Layer 7 of a small transformer language model trained on English Wikipedia (13 layers, counted from 0, width 96). Numbers have three digits each and are written without spaces.
In attention head 0, each number of a token's query is one row of weights dot the token's vector x. The head spreads its attention over the tokens so far by the softmax of query dot key.

Query weights of the head. A number n stands for (n - 500) times 0.00068.
q0: 776540819264689321447462385523303318750519400341490319730268354198315396442626866827368540570674749117650461391816282595702229425490478252949653202453083739365387856366687466764339022511730258831728673482414370633546430701656561360374644524527737633746548667753495353537463553592503217191
q1: 600407588403543374442360629481553461540518544441495392447472543426490423594381651501327544442580592386530477401561355582692421506464593433579410311366428491570403629528626563574359366491571491684612578548338510428571381557547482488427470486531619561568493588557524559443353405555469425425
q2: 646598761226713552494580442585508423617440535476392380621409422510289428398568598755356342478734572381576439475664424569654457444528456411615423276375367476451296751489604494579609450579675340635753517456237391563534492658489346429432428311683696612643496596581458364515495429644449483365
q3: 536471486476439351455507613452632514411642437528509409520416452574662490475425438468472481566512555384537399458558511614505495476566520360487409591382461424573589389568658516655384355339641493439406557476560519326651420404719489494385471439548505464452603525465480484652494466447489451562
q4: 808563657349670434549525489560367459516464406488350450783329332427207366301604756789332406482734476244801312387671412692541370314542643321819406247326421525302217733589718585676434278388898342723694610299434226495556457597525467349380487275653637612480511468614597391479522301524350354260
q5: 698526506465342454610589444487372369643466542506553356623549333362456456466489614596554530493546480410527466438523577510534523384587443408462335509401452584488494590554587544629535432365713369470670401495358306509511356471596442431378630430440494553530537444550515566599621497532367344387
q6: 345606430604467613491458384475659442588515426567533559364587624437521615594451298365492562462428490430373594519411573469487546311554465477549642443545572492377561488304424391457377427456433631347346565365477527552467415549602508479690514510309389446329554450545579443470534699461325561561
q7: 478429614351504604599575618504516711414302649412541529549417544609525462517662464579592375582578399754444486521339422317496619517221528618325617418534592469554744370348452609587403564500521318404511546497276520469334367432566356791526425509358498377635444322555401573462296554245573616382
q8: 426493459556493472449383563470480387545668560443337528579525429507430479524599280498710680539518503638415494604364587542462492469235419554329469611393372373566604468579625663310569455568335494454373491418637608444351387477325373508332499573437409616347415423541471381426478472500561464435
q9: 456500428347406442402543486523556651568595487556554518321645660595466399631666575361602661509416580525298501595431655433643383416315557518413612514495382514557658429383465527502596370606524343543511551257448645602488303444505449498568393479396491534320538454482383601556570775487545531367
q10: 318429467530769498639623360447562675455523630672401530436493408580594487623365579458370518444632528531503506464531741498611458499415669470576415364487452452532387459377503584319486502487706690600354408348486563519494302201542362357523340429362479423378584560516522522537497359365667555612
q11: 448393461396468434584523574588488687524466250597471457489466629521623543593529515279470408324567765585572429504452387417546681495453401326412505310624464518334688431598495354313318331804488656344435417563670474643511574637388483413393484600463530391394778523575465406566541458496293696742
q12: 530398723539395501634543688576645532470456355466517549698458605727677513585490575288460515444512286605503543448614607631568501493593358600379452587556446315478460410430566536657463566376656524385641571528389458341415464572456719645460405773426558425352453577518447363343388344625572491570
q13: 398444584537265498582538570381486571271538451491424521304441369690365418620444436405381545524600528399410524350428619512609563348327558364531553543446531542412553562722573357618222450471574533483296514304544553658492492414463212473568487724641567495499482357567617642358553558562421475553
q14: 622380495507521614426302423693503552598368462529335413393453599703752458495456495376554584301542573507721613438653337429595389417538521534443576588385471531542582465569456534379381420466407564445376603744455623460678675404491470349318610483603457526348418595619287515422549477441491452604
q15: 528579442531363442517448552513465473646633545511409610529445388579245477687649511626666395602577637580563479411397549316592512477354457582479627658340376585380520643426496279553204368648513581450650485655714489478409331531413498396473207470519336473517574480461632611439541510467372470584
q16: 404347594501540539408424509354659558411513436475475490513604522446569458461461564516331597506486538494597528366388579504629529447447427410513506441413502372563522501562629609532529476533381557468610460497408415455523517502515511474546498421583584531525441603575626632484541472546329569558
q17: 379460282568417618486354621482670457343524470549561565484586610552638596573495234457582547707391384686289621511316566427459615539401504451310566576653679377545631285668421455419485560523446587321363583557665595464612647349546441634612431612502414445395655490431554546397427428469540651596
q18: 334393465542300591495439520477667418544351546585473464541484478489498535609674338513631486442384484667297567499457549426537643427542327530450474572626610440436522464438341562584581593480485442504399470517425385428476458514438462502504492549629372471521680497455392569579466407450491581516
q19: 434500176632272623509513594369615527351461446627416580320692534563579547590565365305588577589392514700330642696447662361503696561522461566356444766623570478634667433521397559243603627454319697449457494606634547501529592393486580558652474546542414433471636404330477685618595529480502654544
q20: 407380342502523692502457460475568502470403518637473567337590637570489611607464421460578566490454543606485523430420549429493482508397542463556514568515568600367600310447471385507526624494447638518428501551510482402530582414499585540564399589515478508438554486429401445500470492384437607520
q21: 215453395855331466502234707222611539491475576433778675391595630576662585624661317267645667506157504897218468623132547519517747655366382639203567778639721306662596373451330610231449663406150579265063568431693754453368812392405471584615643747272369249379455664480529645390497573557593692584
q22: 443491540424666473682494659632412622458377400687564448400452483708367593504626483487672670541598480412696367538515441514623583617440367467395636401560589656410568634494497415519469447628482346522459672663503712520577528496483450520520468680563566468611631569444486592521454416557229573682
q23: 388558332571521588655507535436464481132481504500705403494575415664482497609471615435538552563505468712402314565434643356457521464628621555633662377545496592354492446374449414737520560474396418431409406520269415495371506330380293488464458477572468600572500494649384656233403363398523687601
q24: 300365588513473465388288726479492523760573507393418530579458498347429491496645463454382480392484654427508602616507308533575525278397513356647466448343547456257507465379502436618560350594692547588541659439351361664481326389680336461417492384420370552390625530589585459317519536483485556404
q25: 358663459548369675474448648562419556662427472439454492490581207500406422479673524311523522264442466527499462663644177309635503470441364516350282476550473548531278515579434395512446555475411344526482486430357523580481577653320565292369532447655416642613431473641608485463482523558386402480
q26: 526378406539419653474500502293474443639677342548884612541595669689373441427525462418381558545453629538457413447453516425545509430375560483473410612436413480652557420466625396371524498536441696503688479522396446464515657350624499470480507543552428470556431608456636421369425324626605487506
q27: 699627559390621430872396528593419403539377546394326443546551399473360440592551668361311454465688522515513567601591495604609409508475596324491469347453513477360391432472495499573614422360637428525305611594493271600449480332304575518310729595504378423617526543543532488496615549700446527409
q28: 535743553367534660391683690522406724572402345506570727477519475674401561531515529531592257522538368467617627712493536365397576743630548576526538424475388593539534453679406486390712475638427585540552368654555605583448460419455682666526385420603592530407313593443592495547380451372556533551
q29: 537419531444485375504579591609447499351432633557550447482564469490620429599372603483540521377396707492480654547581581475317441533559538475273485467450611713542416531444469334745454370583336566425433375645678725451397509624560602585415455550448520613576497652371400475617562654562681402535
q30: 331280450502560444663289430604365427523685383495417405455439493547392452596548410613389379626679527635524279401655606615402360517342597667616613528339394521312524407464458475556355654401602456574489590512461380456580463328433331343544425508498463532588516404548566610470586515351359452350
q31: 592365575595432399399511413391606601421343582403578464651465490581414555559463597555631476368515634476621596260574635532409369443563642447495339471501293391505560410399520541618444648490616601503452448566425529385710351463522626586464245497343438549552348686377519566626579480218519577492

Each question shows a short text with each token's key, already scaled and adjusted for position as the last token sees it. A number n stands for (n - 500) times 0.0034.

Then comes the last token's vector x. A number n stands for (n - 500) times 0.016.

0 ",": 435664590690497753377494464579412438433516401447316512615533758440625419424513456607511535513513
1 " the": 616676653600460793455441499596412502453458434537308565646539739466557446522531470612483420603387
2 "re": 866644568724473831424323470584433444337563448472456601718558898457574432560616414658430453537435
3 " was": 726593557694457755488444428545437531466393440454704656638555763471543495507470452639447545534513
4 " n": 399508492744502817478440452490496544430556418465875772719585873478587425597486433608411373607483
5 "o": 230420487655527815417393555554487487335613299558517631639639748531475419526605520631425422532551
6 " t": 135352429738490837460447420521327442508567440452272715733611901504458500674518517673400383616497
x: 458588558573509593457536556457503421797383690499499467523573586488497520557443598604563553472444583405513422525561734488366541643470361598430445475486439431480598540555413559511602563685423646680518677553466488328402454457450600369711482564448599494396453563446428522467463475348634461388
Which token does the last token look at most? 0 ","

0 "'s": 354629625614462739448488465565427484451428484522364446659530709476571484514582435626468507549458
1 " B": 667770667788565914412414435538444494466549417469143468728530911540497499604651384662442367572481
2 "ir": 764572605645433750365328594470361525490511436503487602682584747466567407469630406662467469484532
3 "th": 628586511743513813451412473449408571458544414397779638647516798488524414548520404621420484594511
4 "d": 342495473651506794495403430504416627366607455492727649675567764495608529628505413636445473651548
5 "ay": 251454482691475830483356416506441416387583435398550709738621775561484415508511441720373369594553
6 " H": 146330406731535919424415429489402535410543362491247728758691898519537516523629394648425448595466
x: 505634584593449549392470573476433551613527621416540525559538626441457377480317752603643509471491463753405564517367447607365743493534467563501604516451426549469502538483508512490414431705419663540496497487603447361415538465496543488600485431384833463517527485471298453410390414442508504437
Which token does the last token look at most, and with what share of its attention? 0 "'s", with about 60%

0 "g": 385683570668515792431350449502453573379637470546165437608536781444537415586586416716456449609441
1 "el": 728591543669553699306393410370377543479527453516283509577545737468505443509643479641491507618448
2 "es": 761602472667545799411424431492413528437612490470501615557556694484587452400533442648500528542466
3 " and": 631627518703437754467452409611453480483400410512635612692538792501630472527493517611405514498474
4 " it": 452595470763507789468409472558451489427595439503863739724590842481570554603518488666392442597455
5 "s": 325477451625448781399433495472473510479544462566510670653541700534623499553602414628424587531457
6 " f": 181356420705497806457348381534439473387605433498306702732645841547588372646579452597370349511383
x: 394466435406501329445411488496358380778515554455536506524607527449597392508480526528626523446435516629466512618458503320405524630471553510410499390575438458471528411504439490570595604539660611516603615492636439457364516493405528477803562597543704599671496600498214474572407552468535485424
Which token does the last token look at most? 3 " and"

0 ")": 376683542677548692384330477644470415441573600526336404606577766512588425457549443699437466482540
1 "\n": 630728545844521845276354397484422491405601455507117481664590875453506374481566437656424376537594
2 "-": 664576531611477699501459464552399506394482516569515511630567726445540441597489401529491546486502
3 " A": 789683549741519917357407434621305470457576410433774683746629842515494447555685479691400426459440
4 "l": 362506523742473803254419523356415392496511386475730593665604755491537421492647499564381455643492
5 "i": 238438553568494719371415471401480351329607391456550600690615674443486449474641448535451411648471
6 " G": 178380398655478868383392425499424521396652400523298696674670841506529519551588468677407381574482
x: 583536458521546427445489419555622597715579661527509564576528546525521377500365702582662566448519550587503587481382529497379830569485640590536466539481488635532626528570464425530442475548302648465539567455542484420431544535478720332566568365411625510538500585472464569599398440492557472432
Which token does the last token look at most, and with what share of its attention? 2 "-", with about 70%

0 "c": 411688520606579749454449437478483524449583469580220478557552682501549450592559534694518409668575
1 "ess": 632633550633492806393520439428421478483560426531336537623525672508529435563587472653394476534500
2 "es": 804627492683561802401419471475420538469613484498500642610567733489570464462545393703457520538508
3 " in": 681576554744482820452407347586403430525459489499716712720572808502591478543525507636422479470464
4 "c": 361495522615563730469477432520459551449612467609771704555621748478618498574562611664498430668559
5 "l": 221431457642548756372403471391456484435541374461505588555581676526511438513614536556434443644538
6 "ud": 271422490588469712452442391519391510483625501455371638607600690481567531527615591612406338607446
x: 257554374500465429472492482476569612502494696645438369516730548384535328619682423417419634518404569501444547619393606468591537491571531575582402557630488539611612440571363548376521541682631589468603532599421649500439532503492472462353358566555440375438447536639508670514421522373414567473
Which token does the last token look at most, and with what share of its attention? 6 "ud", with about 70%

0 "le": 407638617656507801422399480508448443438538418445234510616501753497462509498637442643458503617452
1 "v": 607706544712537696417365415531560593338597519509271491564516738491577446579582550676451477693553
2 "el": 805639532680545724355435349380410481404480482414542566605535723478472517472561443680441531720466
3 " f": 789648540720521796470345368527425481360633445485717702723593822541576371630567468606366342528396
4 "ig": 401535499631444727490436433556327560402604548513671634656532723458557486557484513591438426412484
5 "u": 282435471599517647387315492406419452275531394489467666593585727510442378588546466584489457510474
6 "re": 256367368599492768434296419537412504342622465466295631651606821504530333555552445709404373475470
x: 442570447596571328470553459411551636435495660709609525392682533513739629594513396442560383527387549612337360521411499339398616547571472426495508608539528464466385462568651440566568675498448714515587591450557481466453510389448304456732516544535464400418598619492524517704545488577453440487
Which token does the last token look at most? 6 "re"

0 ".": 351736641807512837371445417467480440389493463451205454637519819433557496453515462650485453576516
1 " H": 634783648803591917437404423520419542428539376493081526731586892482532524532602444648402431604498
2 "e": 825617530766570783399401463584512474413623389553482611660541844555482525621640324626336486648498
3 " h": 805668525858549933438387468575469480465521453481836719743542881520514522576524407666355461623476
4 "ad": 422541495608501759457437402530520477542547557410702634634582753521591437566553479652396444580571
5 " w": 183456440720508794440438451535485558452517427468630762672587874459573448629527499579402361550474
6 "or": 309365469622494775422365538629315565486479470588287571623603786485579494564702566668546437580517
x: 463587560562602493513605436495448672416466489711562589484522597561428496557590438292607580518563504454523662602532483500357497569510335506552552459488655514510732416443421424575559617420393796420367595509539577343628434548408477512600385523470418556353489361513363577353301513398429576594
Which token does the last token look at most? 5 " w"

0 " B": 279735683812573940411398439499417501455579432479150353695510920531495500608627365661401390573526
1 "est": 632678673753518808429496476478405431522594414480220516713546844467564441588530495601374369606632
2 " P": 851746617787531872401324377520430558399574417558371622769574918516523481586570455663396427546562
3 "ic": 641551441634507727572423423411418505308555445470759666593576779525525497679514420680498437598527
4 "t": 399500423651507793382463473359387424467576399439718669624558685534521427624536565666431461590526
5 "u": 311442498634496671371322463402389431296541368494492625632578694547460414532564490547497452492466
6 "re": 304361409539493746416330436508446491284641436421304612657600776534559361545625400678431411530454
x: 457518500595553446533431512447605564395537570610635612392544518467671656589507341509541507551371525721295422531370443281278753447474585523476491557589646478584414349552611467618543617516390596499532497452533482483391547366447400535517390558531438370437528598562524502763589534589522402430
Which token does the last token look at most? 6 "re"

0 "\n": 245726601855513892301353379511410513402589463509150392663538928433506365489569413665437367565575
1 "===": 616759581805543882393441381532426359447548451465155513643561916465516466572470463671443474544573
2 " F": 803712591722516798423402421508474515423641433541397589709554837534547384631621399571369355526415
3 "il": 621583555617451702383416487432383510446553579426773678644553803463502498514624498734470376643508
4 "m": 342506472697507754450392480524375677351459444500801656580503758498565429450580500621410478639507
5 " ": 126471458695489861347352419492451503389525498497622713747653831417488420565643463628472408496493
6 "===": 197355414772500869370450409512446326421588472456324720675691885485540520521483492682446501582597
x: 462344473640475586359436439498543541415531569536544415448620602549559446545441492570412500426527611548646465506333641427408466605492449403482484400457333382615430515574620495676438268677299734611600589421681600442520547487345496623658428539457544440437464653609369556480599517366392481346
Which token does the last token look at most? 4 "m"

0 "d": 378682598697519834477450442540364562392625432445246507645503747471547547582540529660449433603512
1 "s": 651721524727519825419399435492356502427622463472231593660520751512572464482618398739410562591498
2 " in": 776657594755488825453406343589387411517464484495458673710558818497593481534529510630410470472461
3 " d": 752707551754520872392400458517425512443509541449753670812595917487564478653613492621428417604590
4 "ur": 372595533645442785399362526522292533462528445636760687728597811505549433577644478610513344521429
5 "ation": 256473449690462770468338457584471546447577388427563692703575774524513420512590472671409410494496
6 " from": 378397468650448717438420409499471429474395466517400601655592793507577527530515573605461567545502
x: 498403599477425469422550659590599463541487525609495512652615603644561574635653623556551590491488579417628611605530510442573525300504407533418450409573415446539633446323562536613406495637496551604510613408624689323336532396498437639438563530531605442462453453509364315571374497542489606545
Which token does the last token look at most? 2 " in"

0 ",": 435664590690497753377494464579412438433516401447316512615533758440625419424513456607511535513513
1 " th": 605783639804549855427368467531419506463569451448180472732532853465550446635578577602432360611417
2 "re": 803611599662512758512377454563440445369543477422505591680537853466589543553581368592424432564462
3 "e": 564502528663516713528391422535530507506583370470687570608533728497527493539566397616468479540487
4 " from": 464507517682472744462418395516459446476395479479690651661573813493584514554513575612450555552522
5 " his": 325438488538442698485417509559413519471371501447572604680573689498577506515588426649467558506468
6 " m": 159369435804498850381420448543475546434531457534256743710616891504570514562588454645421411666482
x: 478532478806494531439454420580396527780434664473571489528715586584527521527480505470498530488521407553553519549396471483492397558503388441428463360553407450640494461452425535677519524521484638520430584598511440531367544355573562566627543411408780431432511490479216444495396484492508528411
Which token does the last token look at most, and with what share of its attention? 5 " his", with about 70%

0 "es": 350676575719571816371393433473466534460608515443238445642553771483590514481570432698444508541548
1 " of": 583652558672468803428439393511415498449441387526297522658521772497594522578521476598449582533448
2 " the": 710628626573456779453449501599416532445459435551498621664541729470568471503538482606502423583381
3 " G": 792661533708506880399409437515439521374613411540756675749632858483547518585610469666440393589465
4 "re": 373498490634525710455438458513449546349581462524741623656528797552512539572614328615462407553443
5 "at": 267485468526464730455399358430405546421545467459539654648565715530600358610553490626442413508494
6 " D": 198400371704503865419430428531425533433578471512298749765684876527609541632630444666435449566534
x: 529542615553564464531410349552599370578455605604438375551452657503477311553415673472495526536614532557497592602244492430321817563539494520511447596484399507506441513548537561510511500583473509416619544474518440372479476464487573556771511551511826373508497447553334431536379445390486529443
Which token does the last token look at most? 2 " the"